Layer 6 of a small transformer language model trained on English Wikipedia (14 layers, counted from 0, width 96).
A neuron's activation on a vector x is quick GELU(weights . x + bias), where the dot is the dot product. Quick GELU of z is z times sigmoid(1.702 z).
The model reads these tokens: " A" "za" "ad" "\n" "-" " \"" "J" "att" "i" " Bul" " Bul" " War" "g" "i" "\"" " by" " Par" "m" "j"

The vector x that enters this layer's MLP at each token. A number n stands for n times 0.0091.
0 " A": -38 5 -434 94 -4 20 168 -16 -310 188 -37 -59 36 160 13 94 -68 -58 65 68 24 4 -7 -78 -15 14 175 -35 90 209 -121 -58 -2 87 40 21 156 -57 80 127 -103 107 -35 175 89 -35 -80 -90 -95 -179 60 22 -127 28 -43 137 -3 -126 24 27 -39 -120 -19 -2 29 191 5 95 429 -57 -116 80 -49 -72 -51 -74 136 -153 -11 -141 -66 102 18 12 -30 65 74 -17 88 29 13 -79 -76 -287 38 -31
1 "za": 10 33 -473 -91 -20 -74 181 -55 -205 11 -32 -93 -98 65 31 134 -157 -52 -82 76 29 -24 17 -59 41 -2 73 106 45 39 227 106 17 71 -93 2 45 45 65 52 -73 199 34 -45 5 34 -123 -5 -61 -145 -101 75 0 -23 -1 96 106 20 -57 28 -115 -58 0 10 127 22 -13 209 443 -148 -85 37 -176 -110 -33 -18 52 -83 -18 -122 -22 57 86 -45 247 225 41 38 59 -16 52 -103 75 -310 -46 28
2 "ad": 21 -8 -472 -64 48 -12 138 11 -289 -1 27 -70 -153 27 -18 33 -94 32 -73 87 -7 -89 76 -149 110 46 105 42 1 9 160 28 -2 35 -132 67 42 63 119 35 -7 124 143 -76 -17 38 -56 -63 -25 -186 31 -24 32 46 36 77 157 -72 -45 -81 146 -89 -49 -60 129 149 -70 209 442 -58 -80 21 -150 -86 -51 -36 50 11 47 -134 -111 -4 9 -56 264 57 96 102 69 -19 32 -40 -6 -331 -62 2
3 "\n": -11 75 -468 19 149 62 283 -273 -216 -43 17 -42 7 53 13 94 -135 56 -17 37 72 -1 -5 -145 -15 -24 80 10 48 -23 29 -6 42 1 -90 64 84 -161 61 46 -57 116 -18 -26 102 25 10 -80 -32 -72 -2 86 -106 -12 86 31 66 -76 -24 -21 -67 -80 -59 -69 52 158 -41 275 410 -21 -88 108 -118 -85 -6 -135 77 -85 81 -222 23 -25 60 36 -25 110 39 176 -54 39 149 -84 13 -22 -49 42
4 "-": 33 -4 -473 1 138 -32 298 -236 -217 33 -14 18 -85 73 -43 106 -21 32 27 145 74 27 -127 -121 81 7 121 37 17 31 20 -5 65 51 -101 11 30 44 -30 77 -45 109 -15 -30 94 99 -38 -64 -74 -154 51 50 -33 -18 -3 42 21 -25 -67 47 89 -105 -50 -38 109 107 -96 343 371 -77 -63 57 -126 -143 9 -96 40 -86 -11 -141 24 96 39 -3 0 251 -58 17 -136 -63 34 -30 89 -11 -22 -86
5 " \"": 72 27 -474 27 31 -98 213 -258 -277 101 -30 -153 -35 -95 156 212 -17 64 11 50 190 -28 -126 -30 27 -37 95 20 84 -27 -88 -36 -5 101 14 -35 39 -93 0 121 -67 134 -14 13 70 53 -68 -6 -28 -147 12 214 -18 84 -17 51 81 9 -22 56 52 -87 15 126 29 96 -130 242 367 -86 -3 34 -97 -93 0 -92 18 -75 145 -162 -56 65 94 75 -19 90 14 -7 -71 -26 -56 -192 -29 -90 68 -88
6 "J": 33 52 -438 -21 19 21 166 -139 -208 7 -30 -96 -111 -24 -31 105 -65 132 -79 137 56 35 -71 -45 150 12 90 -45 102 51 151 58 -31 37 18 -35 141 -40 -90 118 -137 203 1 17 10 69 -60 5 -1 -107 -43 190 56 23 65 -105 124 -80 -31 -28 9 -106 -41 -110 111 176 13 302 359 -31 -119 21 -86 2 65 -96 -12 -67 137 -135 -228 -15 84 -39 40 141 61 106 -5 -71 45 -170 32 -329 -65 -122
7 "att": 70 12 -456 -39 88 -22 167 -26 -305 81 -19 -182 -38 -44 3 146 56 -34 -54 82 33 -62 124 -169 148 19 152 -10 42 30 253 -19 9 10 -15 57 25 -21 39 131 -57 49 -10 -178 4 95 -84 -55 21 -186 -4 139 -2 102 2 -3 120 -32 -94 18 8 -111 -10 28 96 34 -44 376 371 -29 -111 21 -95 -14 62 -66 -23 -30 6 -159 -147 -20 115 -13 105 85 -32 112 -41 -41 109 -145 34 -280 -65 -108
8 "i": 53 -16 -466 63 43 34 207 -104 -279 -148 7 -182 -60 -17 -29 43 -44 30 58 168 81 -38 -88 -179 29 97 34 -43 80 7 300 52 61 67 -75 -14 -10 -22 61 81 -37 197 78 9 136 41 -128 -30 -37 -190 -20 86 -37 0 -17 53 39 -77 -50 -32 20 -103 -66 -38 35 79 -40 239 365 -76 -32 48 12 -84 88 -26 7 17 29 -198 -68 43 19 28 173 186 3 46 25 32 50 -47 -15 -331 -22 -105
9 " Bul": 114 -51 -417 46 76 -117 190 -137 -293 -22 18 -164 -73 30 -123 213 -100 68 -32 253 149 -53 -60 -112 -38 71 3 -3 37 -25 103 2 92 41 -139 51 107 -26 18 266 -98 146 60 -75 5 34 45 -38 15 -63 50 -76 1 14 -10 35 42 -44 73 -6 94 -253 -25 -21 51 109 24 182 352 -54 -100 6 -97 -52 6 -2 -50 -20 53 -190 -41 -62 -87 32 196 103 124 -76 -14 -25 72 115 95 -331 -6 -75
10 " Bul": 103 -48 -407 39 72 -130 191 -131 -299 -30 32 -140 -71 -9 -102 225 -123 66 -27 265 131 -88 -69 -126 -36 59 -3 16 49 -31 104 19 103 46 -150 55 114 -26 14 256 -110 148 57 -85 1 52 30 -34 16 -56 40 -66 -1 40 -13 47 56 -47 84 8 108 -230 -35 -17 37 92 34 183 339 -50 -106 26 -121 -49 9 14 -54 0 28 -188 -48 -54 -111 3 193 70 140 -58 -25 -32 68 139 91 -341 -8 -35
11 " War": 57 14 -450 -1 52 -81 182 -65 -343 56 37 -124 -41 -60 -75 195 -59 128 138 81 79 -67 -60 -154 9 -27 45 53 -16 -4 107 10 58 -45 -123 83 101 -91 56 111 -27 182 71 -140 -133 76 -42 -36 -143 -30 31 96 83 134 -35 42 75 -106 -29 42 -58 -195 64 24 -36 53 59 211 329 0 -116 117 -116 48 91 -2 -40 34 -36 -189 -27 -70 -123 -13 155 7 94 10 -39 -88 47 236 146 -319 6 38
12 "g": 22 -11 -437 107 142 -47 188 -9 -370 -83 28 -75 -66 -76 36 93 -112 27 -11 217 123 -103 -109 -228 79 72 76 52 22 1 184 -53 28 6 -73 98 -108 -60 82 16 -53 108 146 -11 27 83 -98 -11 30 -184 51 85 -79 176 -9 34 16 -99 -43 -47 93 -105 -28 -40 67 106 64 237 337 14 -79 15 -121 -70 19 -60 -85 85 -3 -105 22 -46 -117 -9 160 58 36 86 -2 26 71 94 -30 -344 -36 -5
13 "i": 78 -29 -437 44 56 2 218 -92 -305 -194 14 -152 -56 -16 8 62 -95 20 65 158 52 -125 -130 -202 14 95 32 -19 65 -4 296 89 49 34 -97 29 -33 -16 63 82 -31 191 96 30 138 85 -123 -6 -18 -184 -65 70 -52 44 -21 59 75 -74 -48 -24 62 -70 -48 -28 10 46 13 215 340 -59 -57 78 -8 -61 82 19 14 22 1 -203 -49 6 -34 -22 178 91 47 84 6 37 9 80 -27 -385 -49 2
14 "\"": 58 -41 -469 66 64 3 337 -124 -251 19 -33 -64 -31 45 22 60 -57 20 57 9 124 -21 -243 -107 18 -80 144 24 105 -74 191 73 9 42 -116 14 -58 -201 17 47 -69 208 30 40 50 4 -47 7 -6 -196 27 175 -46 142 -36 43 141 -69 15 -21 -17 1 54 21 -78 56 -27 146 296 -89 -75 11 -41 -73 115 -56 43 -80 96 -191 -4 -28 -31 10 110 16 64 129 40 31 -185 120 41 -227 -18 -20
15 " by": 58 -39 -447 -50 31 108 303 -123 -450 74 19 -194 -68 -90 -16 15 -59 -17 129 -30 9 25 -41 -163 -36 -22 21 -31 10 50 -101 -2 45 30 -56 61 -61 9 52 156 -130 153 49 2 33 11 34 -55 4 -81 -19 162 -12 29 -31 86 93 -80 -87 73 91 -122 46 16 10 96 -27 326 327 -99 -105 82 -44 49 89 -50 -1 59 192 -176 3 -74 -28 -9 117 76 19 -18 11 29 16 111 67 -149 -44 -6
16 " Par": 105 39 -429 2 27 -108 209 -46 -345 75 -21 -173 -51 73 -77 115 -125 92 18 137 109 48 -86 -118 -21 62 54 -16 -44 94 58 -82 175 -149 -69 125 62 33 64 25 64 136 90 -85 1 -22 -67 -25 -40 -49 14 103 2 174 -27 0 37 32 -45 58 67 -86 -31 -85 166 197 -53 324 326 -6 -76 46 -66 -65 13 -87 -57 83 5 -181 -95 -90 -84 -10 124 20 -15 -22 -97 -63 19 39 161 -349 7 -63
17 "m": 68 -92 -397 22 95 -57 250 -81 -384 15 -33 -99 -91 34 44 79 -120 -94 -41 197 97 -16 7 -119 165 81 93 32 -21 -3 184 114 133 12 -88 89 -107 28 66 73 13 146 -1 -53 80 75 -50 9 17 -149 -45 -49 -159 126 -50 59 -33 16 -43 12 37 -120 24 10 100 58 20 220 356 -36 -17 -1 -141 -106 7 -12 -94 44 39 -213 -50 68 -12 25 108 111 -13 89 -44 -45 124 -6 19 -336 -106 -14
18 "j": 22 -8 -419 4 67 -99 168 -108 -308 -120 -37 -16 -119 28 50 172 -130 5 -150 129 36 -6 45 -102 190 11 114 63 56 88 263 23 -34 -25 -129 -12 51 22 32 112 13 121 75 4 -73 201 46 -29 -25 -227 -105 80 -71 17 49 17 67 17 -38 13 35 -10 -31 8 104 99 82 208 338 8 -59 3 -85 -50 61 -54 -27 38 73 -192 -142 -86 1 41 109 43 46 40 33 -55 64 24 -53 -429 -76 -80

Each question shows the input weights of one neuron of the MLP. A number n stands for n times 0.0013.

n276 (bias -0.027): 101 23 95 34 -102 -45 -79 47 -10 -90 153 17 59 -37 -5 34 101 35 115 63 10 -112 73 27 -45 -12 0 -20 15 22 68 182 12 -70 -69 10 34 36 54 -31 -2 -100 72 26 0 -30 -126 30 -23 8 48 -205 -44 53 -32 -39 24 -107 84 -23 23 62 -115 60 -20 -116 125 43 78 -76 -14 -73 10 177 123 124 -81 -104 -25 38 168 -137 -164 59 99 -142 128 94 -25 -87 -31 -8 17 -28 -79 145
On which token does it fire most, and how strongly? 11 " War", at about 0.65

n271 (bias -0.035): -10 14 -15 6 -41 -7 -17 -11 -10 -29 -1 -9 -12 39 38 -12 -18 -5 -20 1 -14 -8 13 -26 -21 14 6 14 -6 -6 4 -34 3 17 13 -60 3 17 6 24 -22 -14 -24 -3 -2 -27 -12 4 -24 -28 66 -2 20 18 33 -26 -1 34 34 6 -3 -8 46 -31 15 -9 20 12 -12 17 9 -40 -5 15 8 4 4 13 26 -27 7 26 -3 -12 -1 -9 11 13 -12 2 5 21 29 15 -6 -5
Its three highest activations, in order, are on tokens 9 " Bul", 10 " Bul", 6 "J"

n305 (bias -0.067): -49 21 -43 20 -151 -18 -70 100 -5 74 -5 66 41 -5 -75 37 106 17 131 55 -49 73 55 26 147 41 -66 -18 -73 -99 56 -200 118 64 -2 -30 28 62 102 53 21 -15 14 -18 33 -18 69 -110 24 -5 -17 -37 -43 30 41 -26 -34 -17 -37 -14 39 -63 -83 -32 -13 -29 -89 73 66 -31 -43 -199 11 0 -37 -27 -31 -72 -166 88 -61 141 70 -21 40 51 -83 -174 2 -75 60 -41 -4 40 -58 -93
Which token does this neuron like most? 7 "att"

n132 (bias -0.026): 155 -100 35 102 15 148 -5 -32 -7 43 78 -12 -8 240 18 -91 78 22 65 6 -18 -20 99 -51 -40 99 -71 -184 -124 -17 11 -22 111 194 13 114 -68 -16 81 -155 94 -81 65 -7 -10 -89 54 44 -50 -13 -13 -195 -32 53 41 41 -54 -30 -67 -13 89 -64 -5 18 53 -64 -23 32 14 -24 19 -28 94 60 22 -45 -28 -104 -62 -66 105 -65 -30 4 -40 46 27 -14 86 -4 -83 -138 -21 -29 -44 -15
On which token does it fire most, and how strongly? 17 "m", at about 0.22

n246 (bias -0.088): 73 123 -43 -129 58 59 -60 100 44 4 100 -18 25 -71 -9 59 68 34 51 -157 48 -36 -20 -33 -58 44 22 2 80 24 24 -128 -15 -112 74 -19 -76 79 -46 -66 28 5 129 128 20 -70 99 -83 -17 -15 -15 50 43 78 -57 -113 58 -114 39 95 4 -43 -137 6 -40 -89 51 31 107 -66 -78 -35 4 -46 -19 -87 -29 -100 -35 -52 -53 31 -89 38 6 -9 22 -38 62 104 -204 -101 91 82 -63 92
On which two tokens does it fire most, strongest first? 14 "\"", 15 " by"

n124 (bias -0.020): 106 -57 21 53 93 66 -58 -4 39 -65 62 5 -25 85 52 68 76 114 83 115 66 -134 27 -113 -88 76 5 93 49 -40 57 63 -100 -117 120 90 -80 -13 -110 -38 47 -2 74 61 92 -66 56 6 119 -10 27 -107 0 -47 81 -162 -90 -83 51 51 13 -170 8 -65 -42 0 114 -6 17 -97 -32 -2 144 39 80 39 -194 -88 -5 -96 13 -79 -26 -46 -19 -108 7 2 2 59 -32 -110 28 -11 55 10
Which token does this neuron like most? 9 " Bul"

n286 (bias -0.022): 83 -104 60 -33 18 147 -30 -93 55 18 40 92 -15 57 -30 -120 99 134 -26 106 -41 166 174 13 -93 -156 -88 -64 68 40 -222 -9 3 -101 96 70 -107 54 3 -102 107 -127 16 113 100 -144 104 -168 101 -50 30 -71 -26 -62 55 66 -48 -44 -111 -3 152 -43 -3 -8 -39 53 55 41 -24 -12 -28 87 -8 13 -88 34 -36 -97 138 -167 -21 -117 25 -8 -91 44 -102 -28 -8 -111 141 -169 47 156 0 -74
On which token does it fire most, and how strongly? 3 "\n", at about 0.12

n367 (bias -0.047): -120 133 13 181 -21 124 -38 41 60 -81 43 219 40 -38 138 -30 -50 43 -34 -240 -267 -79 20 97 6 -141 -64 -222 -54 159 -122 131 -16 -6 -132 41 152 -40 -76 -90 -34 -7 84 -20 0 -20 -72 -56 -115 42 -116 32 9 184 127 -82 146 6 -54 -47 18 92 39 -53 -116 -21 218 -61 68 137 -166 21 6 -42 -36 -60 134 74 77 5 104 -190 -106 -31 -41 -163 -70 193 -12 60 -163 -189 87 49 -179 -20
Which token does this neuron like most? 3 "\n"

n139 (bias -0.024): -206 -136 2 101 98 276 -24 15 66 59 56 -57 -19 -52 120 -133 157 -106 -60 -53 -12 161 86 75 185 -73 18 -123 21 -30 -6 95 91 138 0 -58 39 76 -14 -69 26 11 34 38 82 -122 101 -37 7 -176 255 38 -64 -11 13 -80 52 -34 56 -140 -60 52 -53 -9 -99 37 128 -75 -11 -24 69 -42 131 -310 104 -14 -48 -162 -18 68 83 -106 -69 -9 -33 51 -170 -42 95 115 -79 -170 -21 -34 -61 -86
Which token does this neuron like most? 0 " A"

n69 (bias -0.051): -202 -16 -2 -14 -118 11 -38 -15 132 154 49 83 -18 -114 -127 171 -83 153 94 -109 -104 -96 -65 63 112 -68 -72 179 -9 37 -84 -25 138 48 125 -17 105 103 23 40 -252 -52 -55 54 -33 -66 7 -108 63 77 -181 20 70 378 53 58 -87 -65 -152 57 -19 85 118 43 -65 -7 124 -54 -8 -111 117 89 -207 -61 -141 23 -294 -124 -58 -25 -229 279 -31 -206 -41 62 -130 -120 54 -18 33 8 41 59 0 -18
Its three highest activations, in order, are on tokens 0 " A", 5 " \"", 11 " War"

n317 (bias -0.030): -131 -102 -54 124 45 12 -86 -68 9 91 21 152 -61 -117 -39 98 213 128 54 8 -78 138 62 -26 23 -107 9 120 40 121 22 18 20 5 247 -28 45 -83 -103 30 113 24 32 0 60 46 75 -168 78 -68 128 76 29 -50 17 -68 -108 -115 8 79 22 -13 0 -69 146 -41 -3 -7 -76 -47 -37 -13 -6 -51 126 -40 -202 -114 9 0 -93 118 -37 -204 -99 97 -162 -246 -24 -37 -103 44 -63 161 44 -115
Which token does this neuron like most? 4 "-"

n73 (bias -0.033): -153 -40 -80 167 -109 -41 -31 154 -15 -88 -44 72 -43 -62 31 -29 11 -114 45 -160 -112 -199 -141 147 122 -11 -125 -86 -33 -44 -98 51 -95 -38 22 17 -79 3 -33 -36 -8 54 73 6 131 -122 197 -105 162 -21 -59 73 -131 114 -5 0 50 8 63 -210 143 34 -184 22 -46 -58 -25 -40 84 140 -151 42 -33 32 -37 11 29 -89 -17 165 112 -12 34 71 -5 -27 91 115 29 -93 3 63 -95 16 8 158
On which two tokens does it fire most, strongest first? 12 "g", 14 "\""

n196 (bias -0.025): -92 -58 21 -47 26 51 -53 -10 0 -65 3 81 -12 57 -177 154 -3 -55 114 42 -8 -146 -135 -69 25 -73 75 178 81 137 -206 -204 46 159 117 -116 -11 30 -69 -75 22 -36 68 -58 -61 141 144 -34 9 -9 14 52 114 -77 62 -11 16 78 89 173 147 -8 -181 8 39 -13 -40 -41 -25 36 -82 -126 138 -198 65 -39 -141 -47 67 -27 21 89 142 11 -157 -59 138 -25 -16 -124 9 -68 -11 56 0 32
Its three highest activations, in order, are on tokens 4 "-", 5 " \"", 0 " A"

n267 (bias -0.028): 47 50 -23 -14 26 102 30 -2 -5 54 57 42 -62 -47 109 66 -52 79 46 -56 -166 7 65 26 -40 -2 -9 -93 53 -40 84 -12 -11 76 42 -2 117 31 117 54 -94 -17 185 83 -14 -50 -38 -104 12 117 68 -142 -19 -112 -10 23 -70 120 -45 -4 22 88 -115 58 -102 -202 74 -81 48 -55 -41 -4 52 113 43 194 -109 -79 0 8 -2 44 49 -146 -13 -25 88 -21 37 50 54 -59 -9 -33 -28 133
Which token does this neuron like most? 1 "za"

n224 (bias -0.036): -146 3 76 -51 167 -26 -134 -63 110 0 202 -120 -63 -77 -186 -71 -52 -49 42 176 -42 -73 13 -126 49 40 -91 34 105 31 0 -149 -117 72 134 -133 -34 209 -41 -49 121 92 -59 -27 123 -14 289 60 125 -28 -19 -118 11 37 -54 62 0 179 91 86 -22 -107 -69 -22 -137 68 12 -31 -88 70 55 -100 -78 -51 -40 -16 -26 80 -9 2 -71 17 14 111 18 -66 57 -88 109 -75 142 -19 -11 -49 -57 -91
Which token does this neuron like most? 9 " Bul"

n207 (bias -0.004): -51 24 29 20 34 9 18 -5 -11 -4 -59 22 47 -33 -12 -8 66 22 9 3 6 -35 -25 -9 45 -12 -33 -61 -11 64 26 -14 -2 10 40 2 12 1 -22 -1 11 11 -8 40 -11 7 7 -2 2 42 -50 -26 -2 16 -14 33 -10 20 -30 -12 18 -30 5 16 29 10 -37 -31 26 -14 6 -15 -49 -18 13 -2 33 -31 -24 -39 -10 -6 -50 -39 18 -43 24 -21 14 13 -3 -31 11 1 -11 40
Which token does this neuron like most? 0 " A"

n266 (bias -0.023): 19 -73 -15 44 -30 -27 -9 91 114 -147 61 155 126 80 -3 90 -52 34 90 -91 64 -32 -136 -112 -94 -58 -12 -30 47 -40 -104 -37 -47 61 -80 9 29 -100 54 -89 -143 78 -56 124 -16 115 -30 94 -5 24 -17 99 -72 162 15 64 69 17 63 -57 -25 93 -69 49 -205 6 49 -145 -54 -137 -3 -58 23 -178 14 31 -171 -98 -80 17 164 39 -68 82 -43 -229 165 193 155 132 -220 66 154 62 -130 173
On which token does it fire most, and how strongly? 14 "\"", at about 2.1

n251 (bias -0.041): -42 -11 -11 126 39 -106 -88 85 17 -108 186 60 21 -17 -72 99 -63 -62 141 67 14 -40 35 102 -65 52 -7 28 27 -10 -5 27 -120 -33 -67 -29 -14 159 -38 29 103 77 37 146 -6 -78 54 33 -13 -6 -95 -14 -50 101 52 -41 36 85 -29 4 22 -34 -141 -29 -7 -100 142 -19 43 -75 -79 -28 -45 -15 37 185 53 5 -127 9 42 2 -144 0 72 -155 35 2 15 -141 -22 90 -63 -35 -11 195
Which token does this neuron like most? 10 " Bul"

n80 (bias 0.002): -7 15 21 0 -21 0 26 -45 30 40 -40 -18 -7 59 3 -29 -9 -15 67 -16 -18 -22 29 -46 -20 37 -65 -18 -41 39 20 -88 32 25 13 -46 -79 76 112 -80 51 -29 -42 43 3 112 9 -24 38 30 -90 -35 23 -8 -65 -22 6 -39 21 49 -5 -49 -1 28 80 29 1 3 18 26 -21 -58 27 34 -42 23 34 -84 -39 -19 35 -86 -41 -45 -20 3 3 4 16 -42 -58 -15 35 -29 -8 74
On which token does it fire most, and how strongly? 16 " Par", at about 0.13

n92 (bias -0.044): 39 91 -57 -92 48 -71 -56 62 123 32 21 36 -78 19 33 -19 -7 127 107 53 38 165 -12 0 49 129 -90 167 4 28 -24 -2 -47 25 -59 24 40 15 138 -98 -57 25 68 104 -36 5 -21 -40 111 2 126 40 -72 8 -12 56 -18 23 -136 25 4 -15 -187 -124 -79 9 37 7 71 -32 -2 31 -46 -44 -36 123 -149 -97 27 -64 -22 50 -61 -64 -53 -93 16 -2 65 2 96 -28 -158 138 -87 82
Its three highest activations, in order, are on tokens 3 "\n", 2 "ad", 12 "g"

n260 (bias -0.040): 8 -70 30 -66 36 -44 -17 18 67 -36 -7 153 -119 75 72 9 -21 114 85 49 19 59 -11 -112 -100 90 10 153 88 -45 35 -18 -167 -38 122 14 -92 -12 -2 -138 -14 -38 202 138 97 71 -32 -23 78 -128 -94 -71 -9 -106 -25 -38 37 38 -89 105 38 178 -116 -37 48 -142 52 -18 -4 2 -64 -31 81 25 -40 65 -55 -55 -60 -94 -9 103 -105 -68 -13 -10 -12 26 40 -67 -119 48 77 -32 35 66
Which token does this neuron like most? 13 "i"

n250 (bias -0.022): 154 -138 -32 -219 -11 -21 21 -25 52 81 47 -135 -24 64 -20 -19 166 43 12 26 -83 83 2 -27 91 135 -36 -2 -8 -25 7 60 13 126 92 -24 -23 49 109 2 2 -15 -161 -14 -16 -5 -53 -118 49 -8 -141 -38 -4 -49 90 -25 -60 -71 -120 -73 24 -59 46 2 18 -129 143 8 -44 -78 72 -42 -11 36 -90 118 -46 -66 48 39 -48 64 -124 -81 62 107 -80 -21 23 49 -19 -107 48 -17 8 -90
Its three highest activations, in order, are on tokens 7 "att", 1 "za", 17 "m"

n360 (bias -0.032): 63 -116 50 21 -129 145 -52 187 6 55 6 80 27 -179 -33 -31 221 123 10 89 -9 149 310 -42 111 -14 77 -96 -62 -111 30 -68 124 49 30 51 61 122 -138 33 128 -56 -200 -81 -60 -107 -62 -14 -69 -20 153 -194 -6 197 -19 12 -146 -182 107 20 -90 -20 -58 -30 0 32 -37 3 59 102 100 29 -168 -26 29 -41 -175 -59 -86 -15 24 50 -80 -62 -31 -29 -123 22 123 -92 -140 -154 -65 3 17 -98
On which token does it fire most, and how strongly? 7 "att", at about 0.33

n54 (bias -0.015): -76 -39 -13 -19 -4 26 17 43 -11 57 35 -11 -59 194 6 45 -18 -118 -137 -67 -58 -65 26 -31 74 20 -102 57 -9 119 55 -62 0 0 18 98 19 -16 24 -22 -79 -52 -116 -114 131 -53 19 -26 -106 137 -80 64 -29 33 0 31 4 -4 86 13 -67 -42 -32 97 -21 -163 76 -31 15 -15 -23 -21 -6 -67 -29 -14 -50 82 -50 116 -42 89 -34 -10 -21 100 31 -50 18 147 7 -88 113 46 -25 85
On which two tokens does it fire most, strongest first? 1 "za", 0 " A"

n140 (bias -0.031): -57 13 27 -27 -19 -66 21 31 -41 67 17 -99 -33 44 38 51 107 -46 75 -60 -110 -10 -60 84 27 32 -16 99 -89 39 9 -89 -5 -101 -7 78 154 -47 -98 -51 18 -31 2 -36 164 56 91 -208 -21 137 -81 59 47 119 -95 -122 -36 15 -86 99 -74 -59 18 -73 -41 -42 141 -13 127 24 -45 40 -58 65 77 -76 -98 37 -16 84 -26 162 58 -74 -25 -46 -73 -83 9 -29 56 -36 -23 44 21 -34
Which token does this neuron like most? 11 " War"

n311 (bias -0.036): 36 60 11 3 51 -22 -39 -109 41 185 50 12 24 -101 104 37 259 75 93 -128 -39 -26 -19 -92 0 -106 -58 85 188 66 -143 -29 39 123 240 -139 -162 -6 -67 -62 -218 14 -80 140 131 56 114 -136 51 8 -3 60 0 -62 29 3 -145 -11 -138 156 92 -31 10 97 -146 -64 -33 -53 -11 -242 20 39 44 31 111 -54 -82 64 79 7 44 202 9 49 -108 100 -42 -155 -23 114 -71 -64 64 151 8 -58
Its three highest activations, in order, are on tokens 5 " \"", 15 " by", 4 "-"

n381 (bias -0.017): -5 -71 -10 72 159 -25 -83 -42 43 -27 40 39 -84 31 62 -88 -5 63 69 50 10 -42 -24 -112 57 96 73 24 150 13 43 -97 -29 107 75 116 -50 247 44 70 101 -33 27 59 19 52 -2 -100 4 8 -95 -103 32 151 36 -115 -57 82 -17 38 175 -16 -127 14 -151 19 56 -22 -39 -51 113 -99 -21 -14 -103 48 -138 -15 -56 113 40 -61 -149 -102 38 39 -2 85 -36 -35 3 -30 -124 -79 -69 28
Which token does this neuron like most? 12 "g"

n201 (bias -0.029): -33 -139 24 42 -40 200 -85 88 0 3 47 -17 -35 171 19 18 121 -78 96 48 8 21 141 -65 -57 -67 -40 -37 -145 59 14 -36 -31 -48 16 -42 3 -113 33 -25 80 2 -3 33 133 3 -40 25 178 -219 44 -20 -154 -3 -2 -67 -14 123 -96 -138 -24 -147 -79 -181 17 5 169 66 -75 -189 200 113 169 -32 8 129 28 3 -116 7 -95 137 -88 30 98 -96 -40 71 -3 12 -193 44 -43 41 -18 36
Which token does this neuron like most? 13 "i"

n1 (bias -0.067): -114 23 -54 -55 -143 62 -153 131 99 52 18 78 54 -65 -83 63 42 42 -94 -7 79 13 153 -36 66 62 -77 29 184 9 -9 3 164 16 30 24 86 115 -90 21 -42 -7 -16 -51 -77 67 -158 -162 36 0 -38 -29 -131 108 -15 -22 -52 -112 103 -47 32 -98 -16 49 -54 42 51 10 100 -6 9 2 -40 77 -70 -25 -104 80 -109 -10 -72 66 -73 9 -18 21 68 7 88 -89 -13 -194 63 42 -80 103
Which token does this neuron like most? 7 "att"

n238 (bias -0.062): -71 -88 -61 73 -11 138 -121 71 74 -19 19 16 24 -30 90 34 -13 48 -87 54 -36 17 132 -17 41 161 -89 -83 16 37 85 -72 -70 60 11 27 120 78 -70 38 58 14 82 12 -2 159 67 6 21 4 0 16 -101 23 -24 -66 31 -82 14 29 56 -120 -43 -29 5 -37 35 -32 115 -142 -11 -147 -103 43 52 63 -203 11 -41 -11 18 0 -140 -15 -71 17 -9 34 196 -10 -56 -94 -55 37 -122 -5
On which token does it fire most, and how strongly? 18 "j", at about 1.1

n337 (bias -0.070): -178 93 -19 -58 -26 139 -55 116 16 40 76 170 60 -123 193 106 269 -191 42 -162 -82 -96 -80 9 98 -69 -83 -56 27 -11 -33 -52 -94 145 -101 -129 -143 -84 -82 -122 -54 63 -96 19 -5 -28 235 -125 21 0 220 0 -132 9 50 -91 99 -67 90 -113 -47 -88 -75 -33 -192 -109 -152 -61 41 -13 -131 -63 84 35 191 76 55 9 -68 8 97 -99 -28 18 3 -29 -68 25 172 108 49 123 -59 85 23 -52
Which token does this neuron like most? 14 "\""

n133 (bias -0.016): -94 -68 -31 66 62 -118 18 4 78 82 -5 -111 93 169 -189 -90 10 -22 -30 -70 45 -160 -44 -50 21 -36 -26 5 23 9 -101 -143 -10 10 190 -40 -208 57 98 70 -17 -83 -220 14 75 131 55 -68 109 -40 -93 -20 62 -14 60 -61 -100 162 11 -26 58 24 -217 15 8 37 71 4 17 -29 60 5 -18 -172 -128 29 -8 62 -128 31 -54 88 65 135 -21 38 -23 -59 -86 -42 25 51 3 98 -21 93
On which token does it fire most, and how strongly? 4 "-", at about 0.35

n157 (bias -0.054): 6 -51 -18 -26 -24 181 -74 -37 42 59 44 173 -41 -65 53 0 64 147 30 -105 -270 123 -62 -129 78 -75 6 37 43 18 -36 -178 -23 -46 91 -61 -76 -53 -33 25 -86 -15 175 175 84 44 -70 13 103 38 34 198 -126 -101 10 76 64 -57 -18 66 -22 174 -48 -55 -29 -82 -50 76 -6 -125 -167 37 106 153 59 -41 -114 -115 43 -30 129 81 -29 -106 -50 79 -174 -121 27 59 -243 35 20 137 16 15
Which token does this neuron like most? 15 " by"

n344 (bias -0.060): 39 72 105 -106 12 58 -130 94 7 109 58 50 41 212 -85 89 10 -51 217 -115 -49 -172 -219 -83 -48 13 66 10 76 -24 -39 -259 134 -106 77 91 -33 -26 25 125 -65 30 16 -14 171 75 179 -228 128 -85 -62 49 -156 -96 11 16 49 47 166 205 -91 77 -92 -219 -93 10 -102 -121 22 -151 -80 -40 285 44 222 91 -10 33 40 -27 -19 -57 -20 105 18 -219 96 -67 84 -88 -78 -4 17 48 9 53
On which two tokens does it fire most, strongest first? 0 " A", 14 "\""

n297 (bias -0.032): 85 -22 29 -101 8 4 -44 90 -2 -90 45 -8 -7 9 102 -23 113 22 51 72 -127 29 128 -75 81 -14 -35 -38 15 30 16 -106 29 69 133 -6 39 146 26 -46 8 9 20 2 139 49 -62 -72 28 -29 -2 2 -63 74 13 -72 -35 -53 43 0 53 -96 -23 -22 -15 -52 108 64 15 -93 54 27 43 -69 -69 -45 -4 50 -25 -7 -20 200 -94 18 51 7 -119 -19 -29 43 -38 -221 -67 -24 0 -156
On which two tokens does it fire most, strongest first? 7 "att", 8 "i"

n27 (bias -0.059): 90 17 -25 41 -45 110 -167 131 62 61 18 15 196 -132 -169 113 110 82 119 -14 26 -173 145 -22 32 -25 -146 -144 129 13 -20 28 111 45 -98 119 121 6 -6 179 -124 0 -194 -69 -121 70 -21 97 12 91 29 -136 -100 -50 10 47 -194 -163 135 5 40 -187 -36 -49 135 -43 197 -37 -2 3 55 19 35 39 -64 70 -247 90 -161 -19 -54 -63 18 40 19 -196 -24 15 75 -59 -28 -66 -12 6 19 19
On which token does it fire most, and how strongly? 10 " Bul", at about 0.97